Layer 7 of a small transformer language model trained on English Wikipedia (14 layers, counted from 0, width 128).
A neuron's activation on a vector x is ReLU(weights . x), where the dot is the dot product.
The model reads these tokens: ":" " The" " who" "le" " b" "ook" " of" " J" "ud" "g" "es" " is" " m" "iss" "ing" " from" " the" " ex" "t"

The vector x that enters this layer's MLP at each token. A number n stands for n times 0.11.
0 ":": -6 -2 -29 14 18 11 4 20 -14 9 6 13 -16 -8 3 0 -13 14 15 5 10 -10 -5 -8 -5 -6 -9 -5 -13 10 2 6 7 -4 -20 1 20 -1 14 19 96 -5 6 14 7 0 -9 10 -16 -15 -17 -1 0 -7 2 19 -5 4 -8 5 6 2 -1 -3 6 5 -1 9 7 8 4 -10 13 -12 -6 8 -3 -7 -17 27 -7 0 -5 -2 5 4 14 9 7 -5 1 -3 -10 -2 -1 25 8 -6 15 -2 10 -7 -5 40 2 -4 -2 -53 14 -11 -17 -2 -10 -7 -11 -4 20 0 -1 8 -4 -1 19 -18 -8 9 -12 0
1 " The": 1 0 -20 -4 4 3 18 15 -24 7 -4 0 -14 -21 19 1 1 40 11 5 -3 -5 1 4 -7 -1 -2 -1 -15 7 -6 21 -9 6 -22 8 5 2 12 8 65 3 -4 2 5 2 -9 -4 -34 -7 -9 -3 9 -12 0 9 -2 -8 -10 7 13 1 -14 -7 8 16 -7 -11 -9 -14 7 -14 1 4 11 4 8 4 -5 17 -9 2 -8 -6 -19 0 5 -6 11 -7 4 3 3 11 5 38 2 -2 12 -20 12 18 -5 17 4 4 -1 -23 17 -11 -9 12 6 -1 -17 -20 4 6 8 4 11 4 32 -4 -29 11 -6 -7
2 " who": 7 -5 -16 10 12 -5 7 4 -28 6 -3 5 -31 4 11 5 3 47 16 3 -1 11 17 -6 1 -1 6 3 -23 -5 -4 27 -11 -21 -3 2 19 7 10 3 31 -1 6 10 2 1 -9 9 -26 -5 -3 -7 13 -8 -10 -6 0 9 18 9 17 -8 -1 -4 15 18 -15 7 -6 2 9 -16 3 0 -12 2 20 -2 -8 12 3 1 0 10 -4 -5 5 -9 -6 -1 3 -3 17 1 -7 22 13 -4 15 -25 16 0 -15 0 0 10 14 -42 16 -2 -9 -12 1 -4 -13 -8 -2 -9 17 -2 12 -4 25 -14 -36 -2 -22 14
3 "le": 1 5 -33 -4 4 6 33 29 -26 2 4 2 -23 -24 6 2 -3 18 27 -1 -13 -6 -4 -3 -7 7 -18 14 -24 0 14 13 -9 -21 -29 12 -21 13 12 5 25 -5 -4 5 5 -11 -7 -2 -22 -10 2 -11 9 -2 -7 7 -5 9 9 4 4 11 -10 10 7 4 13 19 -8 2 19 -38 -3 -5 -1 6 1 10 -12 6 -1 -8 6 23 -10 -18 11 13 1 9 2 7 12 -2 10 14 9 -7 -3 8 5 7 -7 16 -6 -2 -16 -22 12 -20 -22 -2 1 -19 -15 -15 3 12 4 10 2 3 11 -21 -20 15 -25 3
4 " b": 9 -7 -18 -1 20 9 8 14 -39 -13 -2 -7 -5 -22 13 -14 19 12 11 -12 -2 -9 11 -9 10 7 -3 -7 -16 1 3 8 -17 -7 -10 -4 6 22 23 10 31 -3 -3 8 -12 -3 -1 6 -20 -3 5 8 6 -16 -7 1 -5 16 0 2 14 -1 -4 14 18 0 -13 11 19 13 10 -21 13 4 -4 7 17 -1 -6 31 13 3 -4 3 -11 -9 9 -11 -4 -7 22 10 -2 28 6 7 0 -17 -1 -9 17 -3 6 28 -1 -2 -6 -9 17 1 -13 -12 -8 6 -7 -18 5 17 8 3 8 6 31 -11 -16 14 -9 -1
5 "ook": 2 5 -23 -8 3 -6 19 27 -12 -13 -10 8 -1 -4 13 3 7 18 17 -12 -9 -2 -5 -7 -10 9 -27 2 -32 -2 9 1 16 -11 -11 0 -2 31 7 7 60 -27 2 -2 -8 2 -35 6 -40 -3 -8 4 -3 -19 -9 1 -8 18 23 6 10 -14 -9 10 6 7 -18 7 6 -8 4 1 -7 -6 -4 0 -13 7 -17 -1 -11 -9 -1 -8 4 -25 5 11 -3 4 -3 -5 13 12 6 13 2 -4 1 -13 -2 -7 -2 23 9 -2 -4 -44 12 -7 -2 -8 12 -22 -1 -5 2 -4 7 7 28 10 22 -20 -10 12 -24 0
6 " of": 8 10 -13 -5 -1 3 24 18 -17 2 -1 10 6 -24 3 -2 -4 33 27 6 -11 -6 -2 4 -15 -12 -8 -3 -7 5 8 10 8 -31 -17 17 -8 5 20 7 65 -11 -1 0 10 -8 -17 12 -19 -15 6 -5 -3 -7 -14 11 -2 7 0 12 16 2 1 2 21 12 -7 13 -19 5 8 4 12 -10 0 16 -2 2 -17 14 -4 -13 -7 3 1 -4 12 5 15 -9 13 0 6 13 7 14 0 1 8 -3 11 4 -6 45 6 2 -5 -43 3 -2 -25 3 -1 -8 -7 -1 13 -1 2 -4 -18 -11 15 -15 -21 18 -28 0
7 " J": -3 -10 -28 -1 10 6 9 11 -42 -3 2 -1 6 -21 13 -7 -8 27 11 -22 1 -17 -6 4 -1 -3 -27 12 -38 13 -4 16 7 -17 -15 -5 11 9 7 6 40 -18 -4 -4 3 -8 -5 0 -27 -3 -8 -6 -9 4 -7 4 -13 5 -8 13 10 2 -17 -17 31 10 -11 19 0 4 9 -16 4 20 3 5 -1 2 3 15 5 -4 -17 -2 2 -11 -5 1 1 -10 13 12 12 8 -9 6 13 -18 -5 -19 16 5 -6 27 -16 -1 1 -28 15 -20 -24 -15 -3 -7 -10 -13 -1 7 -17 -2 7 10 20 -23 -17 3 -4 -8
8 "ud": 5 2 -23 -2 7 -13 10 10 -52 12 6 0 1 -30 15 -11 4 7 20 -1 14 -22 -23 0 -1 -10 -31 8 -32 -18 -5 12 -8 13 -28 -4 29 3 17 -13 28 6 -1 1 -5 -3 1 -6 -7 -5 -12 1 7 0 -2 -9 -13 0 10 1 10 17 4 5 21 2 -1 10 -3 11 -4 1 -16 12 8 11 11 -1 -5 41 -12 -2 -11 16 11 3 -4 -3 -2 -5 5 -2 -1 12 5 12 5 -10 2 -13 0 8 0 34 -19 4 5 -36 2 -8 2 -7 3 -1 17 -5 6 0 20 8 14 -4 4 -9 2 12 -10 -2
9 "g": 0 11 -16 16 10 6 19 32 -15 15 7 -4 15 -6 6 -3 16 4 30 0 9 -26 4 0 -4 -9 -30 14 -5 6 4 24 -17 -25 1 -4 4 23 12 8 40 -2 -5 -7 19 3 -28 0 -6 1 -7 3 17 -5 -1 -4 -11 16 -2 15 24 -12 -16 5 24 -8 -16 -1 6 0 -13 -15 -4 10 19 -1 13 11 -15 21 4 5 3 -6 2 -11 7 25 -11 2 11 -10 6 12 7 -5 0 -6 26 -8 9 6 11 22 -3 1 -6 -33 30 4 -19 -4 5 -9 -3 9 -5 6 11 9 5 -10 6 -6 -9 3 -19 4
10 "es": 2 -2 -43 -2 4 13 41 22 -13 2 17 -9 13 -33 4 3 16 15 27 -4 -13 -28 -8 -4 -5 -7 -10 6 -13 -1 8 7 -19 -8 -23 3 15 21 19 -5 38 4 8 5 -1 -5 -2 1 -8 -8 1 -8 33 -3 -17 -3 -5 5 6 17 -6 -7 -14 15 14 16 -22 23 12 0 -6 -10 7 -3 -13 9 -12 5 -13 16 0 -11 1 18 -7 -13 5 -9 -2 6 7 -1 16 -10 4 1 -4 -9 -4 4 -7 12 2 15 -4 1 4 -49 -11 0 11 -3 18 6 10 -8 -7 -3 13 4 -10 2 15 -26 -17 13 -2 3
11 " is": 3 -1 -11 -7 -1 7 18 21 -27 -3 -14 -7 -6 -15 10 9 13 31 5 1 -8 8 -4 0 -11 -7 -13 10 5 -3 8 -2 -12 -17 -28 14 17 12 14 10 41 1 12 0 -18 -1 -33 7 -24 0 -3 -7 -3 -10 -7 2 1 6 22 11 15 -8 -15 14 29 -10 -18 -11 10 3 17 -12 -2 -2 -13 14 -5 -3 -7 21 -11 10 -4 1 -4 10 -1 -16 -7 -12 8 5 -6 3 3 22 -12 -6 3 -13 6 1 0 17 -1 0 -3 -23 2 -9 -2 3 -9 -14 -16 1 18 9 0 18 -8 4 21 -29 -16 19 -25 -3
12 " m": 6 -4 -20 10 18 -9 9 19 -22 -3 -1 -13 -13 -22 16 -24 11 18 1 -4 -6 6 -6 1 -12 2 -24 6 -25 13 7 12 -8 -17 -16 -5 16 11 23 7 22 -13 -5 9 -6 -6 -27 1 -31 -9 -5 -8 6 7 0 7 -4 -2 1 14 5 -12 -1 -7 36 2 7 21 7 4 9 -17 6 5 -7 -2 13 17 -19 20 -5 0 -6 -9 -12 5 -11 4 3 -2 16 12 -8 10 8 14 14 -16 12 -2 5 -5 -2 2 9 -10 -14 -35 20 -7 -17 -2 -5 11 0 -12 16 4 -4 -13 10 6 22 -17 -11 11 -5 -10
13 "iss": 4 -11 -29 -12 9 -4 17 20 -6 -4 6 -2 -13 -18 17 8 10 23 19 2 -10 -24 -2 6 5 -9 -11 3 9 8 17 17 10 1 -3 -6 20 14 4 7 34 -8 -5 -5 -5 -1 -18 15 -17 -4 9 1 4 5 -10 7 -13 17 3 3 -1 -10 1 -3 19 -3 -20 -1 -1 -16 -13 12 -14 -5 -2 -2 5 -3 -20 25 -3 -1 -9 -9 9 -3 9 -1 -11 0 -5 -9 6 10 -9 11 15 -12 9 -12 9 11 21 44 2 -15 -4 -11 36 21 -10 -19 -3 -18 -8 -6 10 14 14 -11 4 -14 29 -24 -19 7 -19 -10
14 "ing": 3 0 -21 0 -16 5 26 14 -21 8 -4 -3 8 -29 10 0 8 16 33 0 -10 -10 -9 2 -12 0 -7 10 -10 3 17 -2 -1 -27 -16 -7 2 13 21 0 43 -14 3 -3 -4 -19 3 27 -6 9 7 0 2 -1 7 6 -5 12 7 12 7 -20 -5 -4 22 13 -7 13 -11 0 -8 -13 8 -22 -12 2 -9 11 -13 -6 -3 0 -22 30 1 -9 7 -4 9 1 10 -4 13 2 -25 22 7 -3 2 3 0 13 -6 20 23 -3 -6 -21 8 -6 1 -9 -5 -14 -11 -13 -8 -5 -4 -1 -7 -5 24 -37 -23 2 -12 14
15 " from": 6 -4 -16 -5 -3 18 20 22 -26 -7 2 3 2 -36 1 -10 6 15 31 -6 -10 2 -4 2 0 -15 -11 -7 -17 -2 3 -2 -4 -14 -23 10 13 9 10 6 66 -19 2 9 -14 -7 -28 12 -19 -10 -15 -1 -12 0 -10 6 -2 13 -7 12 20 0 4 -6 22 2 -8 12 -13 3 1 13 2 -7 -11 5 -2 -1 -8 28 -3 -4 -12 3 6 0 3 8 7 -12 10 8 0 6 3 31 3 5 8 -4 -1 -3 -7 14 7 7 3 -31 20 -8 -12 7 0 -23 -6 4 11 14 3 -3 -10 -1 7 -18 -31 19 -26 5
16 " the": -1 0 -5 -5 -5 8 23 26 -21 7 3 -9 -7 -23 13 -7 9 49 16 -3 -3 -13 -1 6 -8 2 -21 -6 -14 3 -2 14 -9 1 -27 4 2 0 19 11 62 -10 -1 -3 10 7 -15 0 -35 -5 -6 -6 -2 -1 -2 11 3 1 -18 11 17 -1 6 -6 5 16 1 1 -8 -6 8 -5 3 -1 1 7 10 2 0 17 -13 6 -11 3 -6 9 10 0 3 -7 13 3 8 4 2 40 -1 -3 9 -14 6 8 -4 4 0 6 -1 -27 31 -9 -1 6 1 -7 -9 -19 8 3 5 4 8 5 17 -16 -29 10 -5 -12
17 " ex": 10 4 -18 8 14 -12 -6 24 -13 -5 -12 -4 -17 -22 15 -6 0 35 34 -10 -13 -2 -2 -2 -13 2 -4 12 -31 15 8 4 -14 -15 -3 7 7 13 12 14 52 -7 -17 -1 8 -19 -20 12 -14 -12 9 -5 3 17 -20 5 5 28 -1 3 10 -5 0 -4 23 12 -8 -8 -11 4 -2 13 -4 -3 -6 4 -7 -4 -25 35 -9 -4 -13 6 1 2 -3 -21 -1 -2 16 -4 -2 8 6 15 17 -10 -4 -17 13 6 6 29 0 10 -2 -20 20 -3 -5 -19 11 -1 1 -13 11 9 -4 -4 -1 7 30 -14 0 -7 -17 -3
18 "t": 7 -21 -15 -4 21 7 4 17 -10 0 4 -4 0 2 27 -7 13 27 6 10 10 -17 15 6 4 -8 -11 25 -26 9 4 8 4 -11 -36 5 24 3 -8 6 56 -9 -8 1 5 15 -2 13 -18 -1 14 -10 -8 0 -7 18 -4 1 14 8 14 -7 0 -18 21 11 -1 9 1 -5 -11 -1 10 8 11 -7 20 13 8 26 6 -8 -25 20 22 -10 6 -15 0 -3 3 5 13 5 -17 4 3 -14 9 -3 -3 10 -6 28 13 -14 -4 -6 23 -1 -2 -18 -6 -10 -15 -6 4 10 -2 -8 8 -3 5 -24 -3 -11 -21 -12

Each question shows the input weights of one neuron of the MLP. A number n stands for n times 0.0048.

n45: 25 25 18 13 -28 -23 -3 -21 -10 0 -7 -17 -7 11 2 25 18 -6 11 23 -23 42 -6 13 -19 -6 25 16 34 -14 9 28 26 -26 -23 -2 3 -2 -13 -44 -22 -8 2 33 -4 -10 12 -24 -1 -9 4 -8 -15 15 -19 22 -8 -12 41 -49 30 -46 31 -34 22 10 1 69 -14 3 -5 -21 -10 12 -39 9 -31 -1 -6 -23 26 24 10 -21 -13 4 -9 -1 -4 -31 6 -2 1 0 3 20 -17 11 33 13 29 -2 -33 -14 70 12 -25 12 -12 25 -4 -23 -30 -52 10 -5 -26 11 -6 13 22 20 -18 13 -29 -27 15 -3
On which two tokens does it fire most, strongest first? 14 "ing", 2 " who"

n187: 4 -9 38 11 -12 25 -25 -9 -36 -9 51 -30 9 5 43 -4 13 16 -19 25 -24 -21 -1 -32 10 34 -8 10 -15 -11 14 43 54 28 7 26 35 -19 -24 19 -22 -51 -15 -41 14 -9 -11 -8 -1 -20 -26 -7 -30 -44 6 7 43 -18 35 -1 4 17 13 -19 -1 32 34 -33 18 -61 34 -40 -19 -32 18 -12 23 -34 -12 -3 -5 55 -12 6 7 25 -7 16 14 13 3 -24 11 12 1 -5 -15 10 3 15 -30 -1 2 -38 -19 28 10 -36 -28 38 -14 22 -4 5 -10 -25 -32 34 6 32 -1 -11 -17 2 14 9 17 -19
On which token does it fire most, and how strongly? 16 " the", at about 1.3

n442: -19 -4 22 -6 -17 -22 1 -21 -2 9 2 37 1 -8 -16 34 -17 1 -8 -35 -41 -16 -29 -4 -21 -22 20 1 -2 9 -38 24 4 15 6 -31 -2 -20 22 5 -8 -8 7 -17 25 -9 -1 -18 18 3 11 -25 1 -7 31 -3 -4 11 23 -19 -11 4 7 49 -15 9 -15 -2 19 -22 -19 -22 7 -43 -21 -16 -15 3 2 9 14 -6 11 20 -2 -12 -15 -11 11 20 -2 -17 8 10 25 11 -8 -39 -4 7 -26 -4 -43 19 -12 -19 -7 -24 -7 43 36 48 -27 4 22 -11 -39 34 3 -23 45 -3 1 10 17 41 43 -25
On which token does it fire most, and how strongly? 10 "es", at about 1.2

n507: -3 -23 14 -14 -11 -43 -14 -1 6 -12 6 24 -18 1 7 -32 3 -7 7 46 -26 7 -16 -7 -3 20 27 -23 -10 2 16 -8 11 1 -9 -6 4 -13 -33 -28 23 -16 -6 5 19 16 -25 31 5 11 -9 21 7 -4 2 27 -24 41 13 -23 2 -46 -5 -11 13 -3 25 10 -21 29 -2 0 24 5 24 -10 -2 -3 4 -32 -25 -27 -27 9 8 21 -16 -9 25 11 -32 31 -33 39 3 4 -42 -11 6 -12 43 -1 13 -16 -7 -9 12 1 -34 3 -22 30 -6 1 29 43 -45 -1 -2 -34 -6 -40 -12 -1 -16 7 9 49
On which two tokens does it fire most, strongest first? 6 " of", 14 "ing"

n407: 22 28 22 -9 4 -19 -6 31 17 13 3 -50 1 3 -4 -1 -23 -16 -14 -6 -30 -10 -11 6 18 -33 20 22 -19 23 6 6 32 1 23 15 1 -11 -15 38 25 -2 14 -35 4 -24 -12 -4 4 -34 -2 4 -51 6 2 25 -20 -11 -2 -11 -18 -17 -12 -28 20 -13 -9 20 25 -8 -8 -17 -3 1 32 -20 -20 3 24 8 -16 33 5 -27 -15 13 -16 -12 3 -19 -26 11 -9 13 -3 0 30 -4 16 17 -7 4 2 -23 -17 -8 20 -2 -21 8 2 15 -23 2 -5 7 -23 -33 -9 31 -15 15 -14 4 22 -21 7 21
On which token does it fire most, and how strongly? 7 " J", at about 0.28

n410: 22 -4 1 8 -1 -24 -23 -26 37 12 38 -33 -26 5 -18 30 16 -11 4 -8 5 2 -25 -20 8 -3 21 -10 40 67 -25 0 -19 -15 5 -10 16 -13 -22 -11 -8 40 6 -14 22 16 2 -18 -36 24 -24 19 -23 -34 18 -28 29 49 -19 -26 12 -28 -24 -2 1 4 -8 -15 11 -2 -5 -1 14 -18 -26 38 -7 4 8 7 2 5 17 -27 24 -3 -2 29 -41 -17 5 -32 -8 -17 -1 9 -11 7 -26 10 -25 -7 -19 -9 2 3 10 -39 16 -8 -10 13 -18 38 1 -29 36 4 -21 -1 6 11 -18 5 23 -7 11 28
It fires most on token 0 ":"

n176: 12 10 -5 30 -16 -13 -1 -18 0 -4 -45 -3 -12 33 17 -8 -11 -22 6 31 14 -2 -16 7 40 -21 29 10 22 -18 -33 -4 20 -19 -2 -13 3 10 16 -6 2 -11 -15 23 -16 14 3 7 7 -37 -6 35 3 -17 39 4 -6 -10 -13 -9 -29 -7 -5 7 11 14 -8 15 -19 -6 11 -1 2 -24 -17 14 -28 -38 3 -10 12 4 -13 12 24 -20 1 -15 -7 3 11 -17 -13 1 -6 3 9 42 2 1 -25 7 -25 -13 -9 -12 20 16 -37 -18 -3 18 0 -20 12 28 -8 15 -2 -7 16 26 8 -3 -45 -4 41 17
It fires most on token 14 "ing"

n488: 22 -32 4 -1 6 -14 15 11 -7 11 -22 -19 1 -14 -27 -6 19 -13 9 4 -6 -7 -24 -13 18 15 -3 45 12 -10 -11 -18 -19 -8 21 1 -11 28 4 7 -5 -19 -11 -4 17 -40 26 -1 -2 10 8 -9 5 -48 2 9 26 -36 -53 22 -23 7 7 1 -32 -25 11 -11 10 -11 -6 11 -16 -17 23 -4 -39 -14 -29 10 30 21 -10 -29 -3 15 -20 -19 4 13 26 49 11 24 61 -6 28 9 -31 -4 -13 4 4 -14 13 -1 -49 63 -34 9 -40 35 25 3 1 2 -16 8 26 -6 16 -4 8 -6 26 -1 16 6
It fires most on token 4 " b"

n201: 1 2 29 3 -6 23 2 -18 2 -14 -2 -19 -2 15 -2 7 21 -35 -11 25 13 7 -4 -5 27 -4 17 -7 8 -29 5 -53 32 6 18 -5 23 10 -29 -9 -1 23 -19 -13 -17 -2 16 3 24 20 15 16 5 -8 3 -1 -5 10 -26 -22 -12 12 -3 5 2 -9 27 -12 -9 20 20 -30 22 14 -30 -7 1 2 9 5 -8 13 -11 -6 6 14 13 -24 1 43 26 14 -30 13 3 15 -10 3 -24 -21 -28 2 -11 16 -17 18 3 -35 10 -38 3 4 -15 6 -4 -45 6 5 -35 8 8 23 -17 -42 11 29 16 8
On which token does it fire most, and how strongly? 4 " b", at about 0.31

n452: -19 -15 13 14 6 24 -1 8 -21 31 18 22 -4 31 -6 4 -49 -9 -2 -19 5 44 -9 15 -12 -10 -17 7 8 3 11 23 -15 7 18 -7 -14 9 35 2 -27 -14 -28 -17 -9 15 32 -16 6 -5 8 18 6 -16 18 17 -25 -14 16 26 -11 -18 30 9 32 14 -34 20 12 -25 5 -23 13 -21 27 -21 -16 -13 18 -20 -16 48 -19 -49 17 10 -30 -4 -12 -1 -10 7 9 7 -17 -7 46 19 -8 -23 30 66 6 -4 -20 -2 -13 6 -9 -16 32 -2 -8 11 3 29 -8 15 22 -21 -12 3 29 38 -5 12 18 14
On which token does it fire most, and how strongly? 7 " J", at about 0.27

n172: 12 -11 -7 20 -20 -29 -28 -7 -12 45 7 28 -32 6 -4 -21 -41 -11 6 -14 5 -24 -6 23 -21 10 18 30 -3 5 -22 -6 21 6 3 5 6 13 -8 7 -4 -37 -14 1 12 18 6 -32 -2 -3 -28 12 22 10 -1 17 -13 -23 -7 1 11 -6 31 -34 -21 -3 4 -5 29 6 -28 -15 14 -12 17 -33 18 -6 -3 9 -2 -3 1 2 25 21 -3 -23 -7 -11 -34 -8 -13 -29 13 -25 9 5 -38 -11 19 -29 -38 -16 -7 -20 18 18 15 -30 3 -35 5 16 -14 -15 16 -7 -16 15 -3 0 7 15 -1 -4 13 15
Its three highest activations, in order, are on tokens 0 ":", 7 " J", 18 "t"

n109: -30 16 31 -37 -6 -25 0 24 8 38 -30 3 -12 -22 -12 -24 -7 -13 -32 35 23 -19 6 17 19 13 -7 44 -12 30 15 44 -26 25 32 -2 27 41 -33 33 6 10 -16 4 1 -12 16 -16 17 25 -1 6 8 -7 -13 5 30 -26 -17 24 -32 48 -2 -18 -26 -11 14 7 -9 25 14 4 7 28 1 23 -15 13 -16 -15 35 -25 1 -33 -16 -21 14 10 -10 2 -6 7 -18 -8 33 24 -24 -12 18 15 -34 0 -15 -5 -2 28 11 34 -12 -21 -1 10 9 -10 -21 -6 9 21 -25 4 6 1 -5 1 10 33 -5 -13
It fires most on token 1 " The"

n343: -10 -8 7 6 -1 34 -21 -2 -17 -12 18 -8 8 21 -14 26 -37 -11 -24 -11 9 -14 -16 5 -19 -10 15 -25 -7 -3 5 -5 0 20 -10 -15 0 1 26 -3 3 -24 -18 22 -9 5 -8 41 3 0 18 -16 27 3 6 17 -28 -27 7 -3 -19 -12 -8 6 -9 1 5 11 -26 24 -9 -4 -28 9 -17 -6 -10 -10 -12 -16 6 -15 11 -7 0 17 14 31 -15 -14 15 -1 -15 15 9 0 10 29 -3 -21 13 1 16 -16 -26 29 25 -13 12 -4 -4 -12 16 13 9 -10 -24 1 -26 -24 25 5 -9 5 11 -27 -11 5
It fires most on token 7 " J"

n275: 14 -25 -17 -12 -13 -18 10 -8 -11 10 8 -35 4 -8 24 3 -26 9 14 -12 -4 -3 -11 17 17 -18 12 -22 27 -58 -11 23 25 22 -1 -5 15 -21 -28 -56 6 -7 -18 12 -48 10 2 -13 -2 12 0 20 -19 28 -13 -1 -23 -3 -8 -21 24 -23 -4 15 -7 -10 1 -28 2 -8 -11 13 -5 -23 13 -15 27 -12 -28 -10 3 25 38 18 16 11 -37 -17 -24 10 -46 1 26 12 -22 -42 4 14 -46 -16 -2 4 44 -14 4 22 -1 11 -4 29 -5 15 -14 29 3 -5 35 11 -15 16 -5 5 18 20 -2 17 8 -1
On which two tokens does it fire most, strongest first? 13 "iss", 8 "ud"

n199: -22 -29 0 -30 -2 -28 -27 -8 -22 13 27 24 -23 12 -6 -29 6 15 15 3 20 31 -9 19 -6 -7 17 -1 16 -4 4 -10 5 43 6 4 -7 -58 -4 14 -10 6 1 2 42 -10 17 -17 -2 1 21 -17 -8 6 16 -4 2 18 -48 16 24 -11 33 13 15 -44 5 27 26 -2 2 -1 11 11 22 -18 -11 7 -28 34 -13 -20 19 32 -8 16 -12 -53 -35 29 -19 -28 -41 -23 -8 1 5 17 36 -15 -6 -15 -5 5 -2 -4 19 13 -2 6 1 -6 29 -17 -31 1 19 14 -13 22 -32 7 -20 13 2 -2 -8 -20
On which two tokens does it fire most, strongest first? 17 " ex", 0 ":"

n321: -12 -37 8 6 40 21 3 34 -7 44 -17 -18 40 20 -3 9 15 -3 -14 -6 -32 5 38 -10 -2 10 -15 -7 -26 -14 -7 -8 8 16 -10 -6 -16 -17 -3 10 -11 -8 12 23 8 -21 15 -22 2 19 17 -13 -7 -11 1 -10 8 -5 -24 -21 21 8 -12 -16 -3 -16 27 -10 -3 -19 10 11 -12 17 23 9 0 -21 22 -36 -14 1 20 24 14 -1 2 -14 -5 41 2 36 14 -18 3 44 -2 16 32 -24 4 -12 55 -30 10 -20 3 -5 4 -14 -14 -1 11 12 9 8 28 12 -18 6 -21 25 -1 7 21 41 4 -5
It fires most on token 16 " the"

n170: -16 4 -2 2 -27 45 -23 35 -4 -20 -12 -34 -35 5 -1 -38 -20 13 -12 -14 -23 -1 14 -12 9 6 -13 -34 -12 10 -30 -33 58 -8 17 28 -17 6 52 -22 -32 -12 18 7 6 -16 23 -8 9 -33 -39 5 14 11 2 -1 1 -34 -4 21 13 17 14 3 -25 58 9 26 -9 8 14 4 -11 -23 35 33 5 -7 15 0 8 12 -18 14 9 -16 4 9 -40 44 -13 39 11 -38 53 -12 -10 -1 28 1 38 26 5 -39 16 18 4 35 9 57 21 18 3 -5 -3 47 39 29 -2 56 36 6 15 22 -9 37 21 -1
On which two tokens does it fire most, strongest first? 16 " the", 3 "le"

n159: -2 1 17 -28 28 6 23 -43 -12 -8 -1 -16 5 9 -1 -27 -1 -12 -14 -4 -21 8 6 -24 -23 14 25 25 7 -18 -17 18 -6 -10 25 11 -19 -25 -41 8 -21 6 10 -3 27 -28 -1 14 15 -10 16 -58 -7 -1 -13 19 -5 -36 17 -39 18 2 -42 0 -21 31 10 -30 19 -1 12 -41 15 -2 2 9 -37 1 -18 24 -16 5 8 -15 12 -32 -11 4 34 -4 3 3 14 32 -17 18 14 12 2 39 3 -4 9 -9 -2 13 21 -1 19 -14 -32 23 -17 -5 -18 -30 1 -7 -4 28 33 -17 -2 25 -1 20 -15 -28
On which two tokens does it fire most, strongest first? 3 "le", 1 " The"

n269: -35 -17 -4 21 7 -12 -40 43 -18 -1 -13 -19 6 19 -43 -22 27 -34 -14 -17 20 20 19 -3 26 -41 -14 4 19 23 3 -12 18 13 8 11 -16 -32 9 -5 25 -42 -50 -17 12 33 20 -20 28 10 -12 3 -19 6 27 17 -8 12 11 -17 16 -5 -1 -28 -2 -10 3 -18 -25 3 -17 -20 -30 -12 8 2 15 19 6 -28 29 35 13 -26 24 -4 8 4 14 -24 5 -31 23 7 -34 -24 42 32 -31 19 -8 37 -18 17 33 28 0 4 -30 13 -7 9 11 -20 16 20 15 4 -3 -3 36 -10 -9 18 -18 23 -18 -11
On which two tokens does it fire most, strongest first? 9 "g", 18 "t"

n455: -12 -1 40 -4 -20 16 -3 -8 6 19 -25 40 -45 18 -4 -3 32 1 9 18 26 -17 35 6 -29 3 -37 -1 -25 -1 42 1 -7 -3 -6 0 30 -7 1 10 -58 -36 -22 -4 37 -22 -1 7 -18 1 6 22 20 0 22 25 2 0 -15 -13 -15 -16 -14 10 26 -39 -6 30 10 1 -8 42 -14 15 -23 -11 -12 -14 -13 -43 13 -41 30 -33 3 16 -31 11 -10 -10 -47 20 -10 -7 -36 17 7 57 -6 22 -41 -22 -14 -29 -19 20 -28 -29 4 13 29 -19 3 53 4 -3 -24 33 -3 -6 8 -16 28 -34 -19 -34 -21 -6
It fires most on token 12 " m"

n82: -9 -24 25 -5 -7 20 -20 7 22 -15 30 -32 12 7 23 -1 -14 6 13 -6 15 26 -2 14 19 2 31 49 -13 -15 8 -6 5 -7 -3 -12 -11 -26 -37 -19 -29 -10 -12 18 -12 4 2 26 -29 15 -16 -28 8 13 9 -10 -3 -10 -5 22 -42 -27 -10 -29 27 -22 4 4 9 27 -9 7 -16 14 -35 -30 9 12 -3 -1 16 -12 -15 1 5 -2 -15 10 12 17 16 -9 19 24 -41 15 -9 1 -24 10 21 1 -26 6 -5 -24 -29 17 -27 25 -41 -2 -16 41 18 -14 42 -22 -18 -26 9 7 -14 16 -18 -9 5 -29
Its three highest activations, in order, are on tokens 18 "t", 12 " m", 7 " J"

n4: -2 25 8 -22 7 -25 -10 -14 11 -3 20 34 -20 28 -1 -5 -4 -5 50 16 -27 18 -17 11 -4 28 18 -26 -22 -21 19 0 -4 9 -2 4 -2 -10 16 26 -3 4 26 5 10 -14 -5 1 4 5 -8 -37 -6 -9 7 -37 33 -28 -31 23 -12 -38 -46 -50 -19 -12 -12 -11 -23 19 -33 -8 1 -3 10 -2 7 38 5 -15 12 -11 -32 -2 15 3 -47 -27 -1 -19 -36 -5 -20 -5 19 39 24 -8 14 2 23 -11 -6 8 6 5 5 7 -24 -28 -9 -10 6 11 -6 40 4 -19 7 -9 1 -7 -1 42 14 16 2 -9
It fires most on token 1 " The"

n420: -7 6 22 -19 -20 11 16 -1 16 -9 -3 28 -8 -2 17 22 -1 -6 -15 -42 -23 -13 -20 -5 -4 41 -51 9 11 -9 -8 -47 16 6 -12 4 -32 14 15 -37 -9 49 4 5 7 32 3 26 11 -30 -14 19 -6 -7 4 -10 -20 21 16 0 -7 -51 -6 22 22 -16 -23 -24 -31 15 7 26 23 -6 46 14 -22 -14 -57 -11 -4 9 -3 14 1 -22 -11 4 41 39 -36 -24 -39 -16 22 -20 7 -2 -15 30 -44 1 -56 -25 23 -9 -50 14 19 -18 9 16 -3 9 15 13 -19 -3 12 19 1 20 6 -18 -17 -15 33 17
On which token does it fire most, and how strongly? 5 "ook", at about 1.3

n492: 48 -40 -7 3 3 5 -2 0 20 -11 -20 32 12 20 -18 1 -7 -12 4 60 16 13 -5 10 2 8 -1 10 9 6 8 12 -12 33 25 29 -6 7 8 -10 -13 -3 4 15 26 6 -2 16 -11 -20 3 16 -10 24 -8 13 39 -7 -8 -10 20 -20 -43 -35 -25 -10 -46 -21 24 -19 -12 -28 -1 -4 10 13 -19 0 75 -26 4 4 7 15 -9 -13 -24 -26 23 -18 16 -41 -31 12 -30 25 7 -29 31 16 -9 -16 -8 -17 30 -54 -14 19 16 11 18 -13 16 -6 -20 15 4 -15 0 -20 30 -16 -26 21 -1 25 -24 20
It fires most on token 18 "t"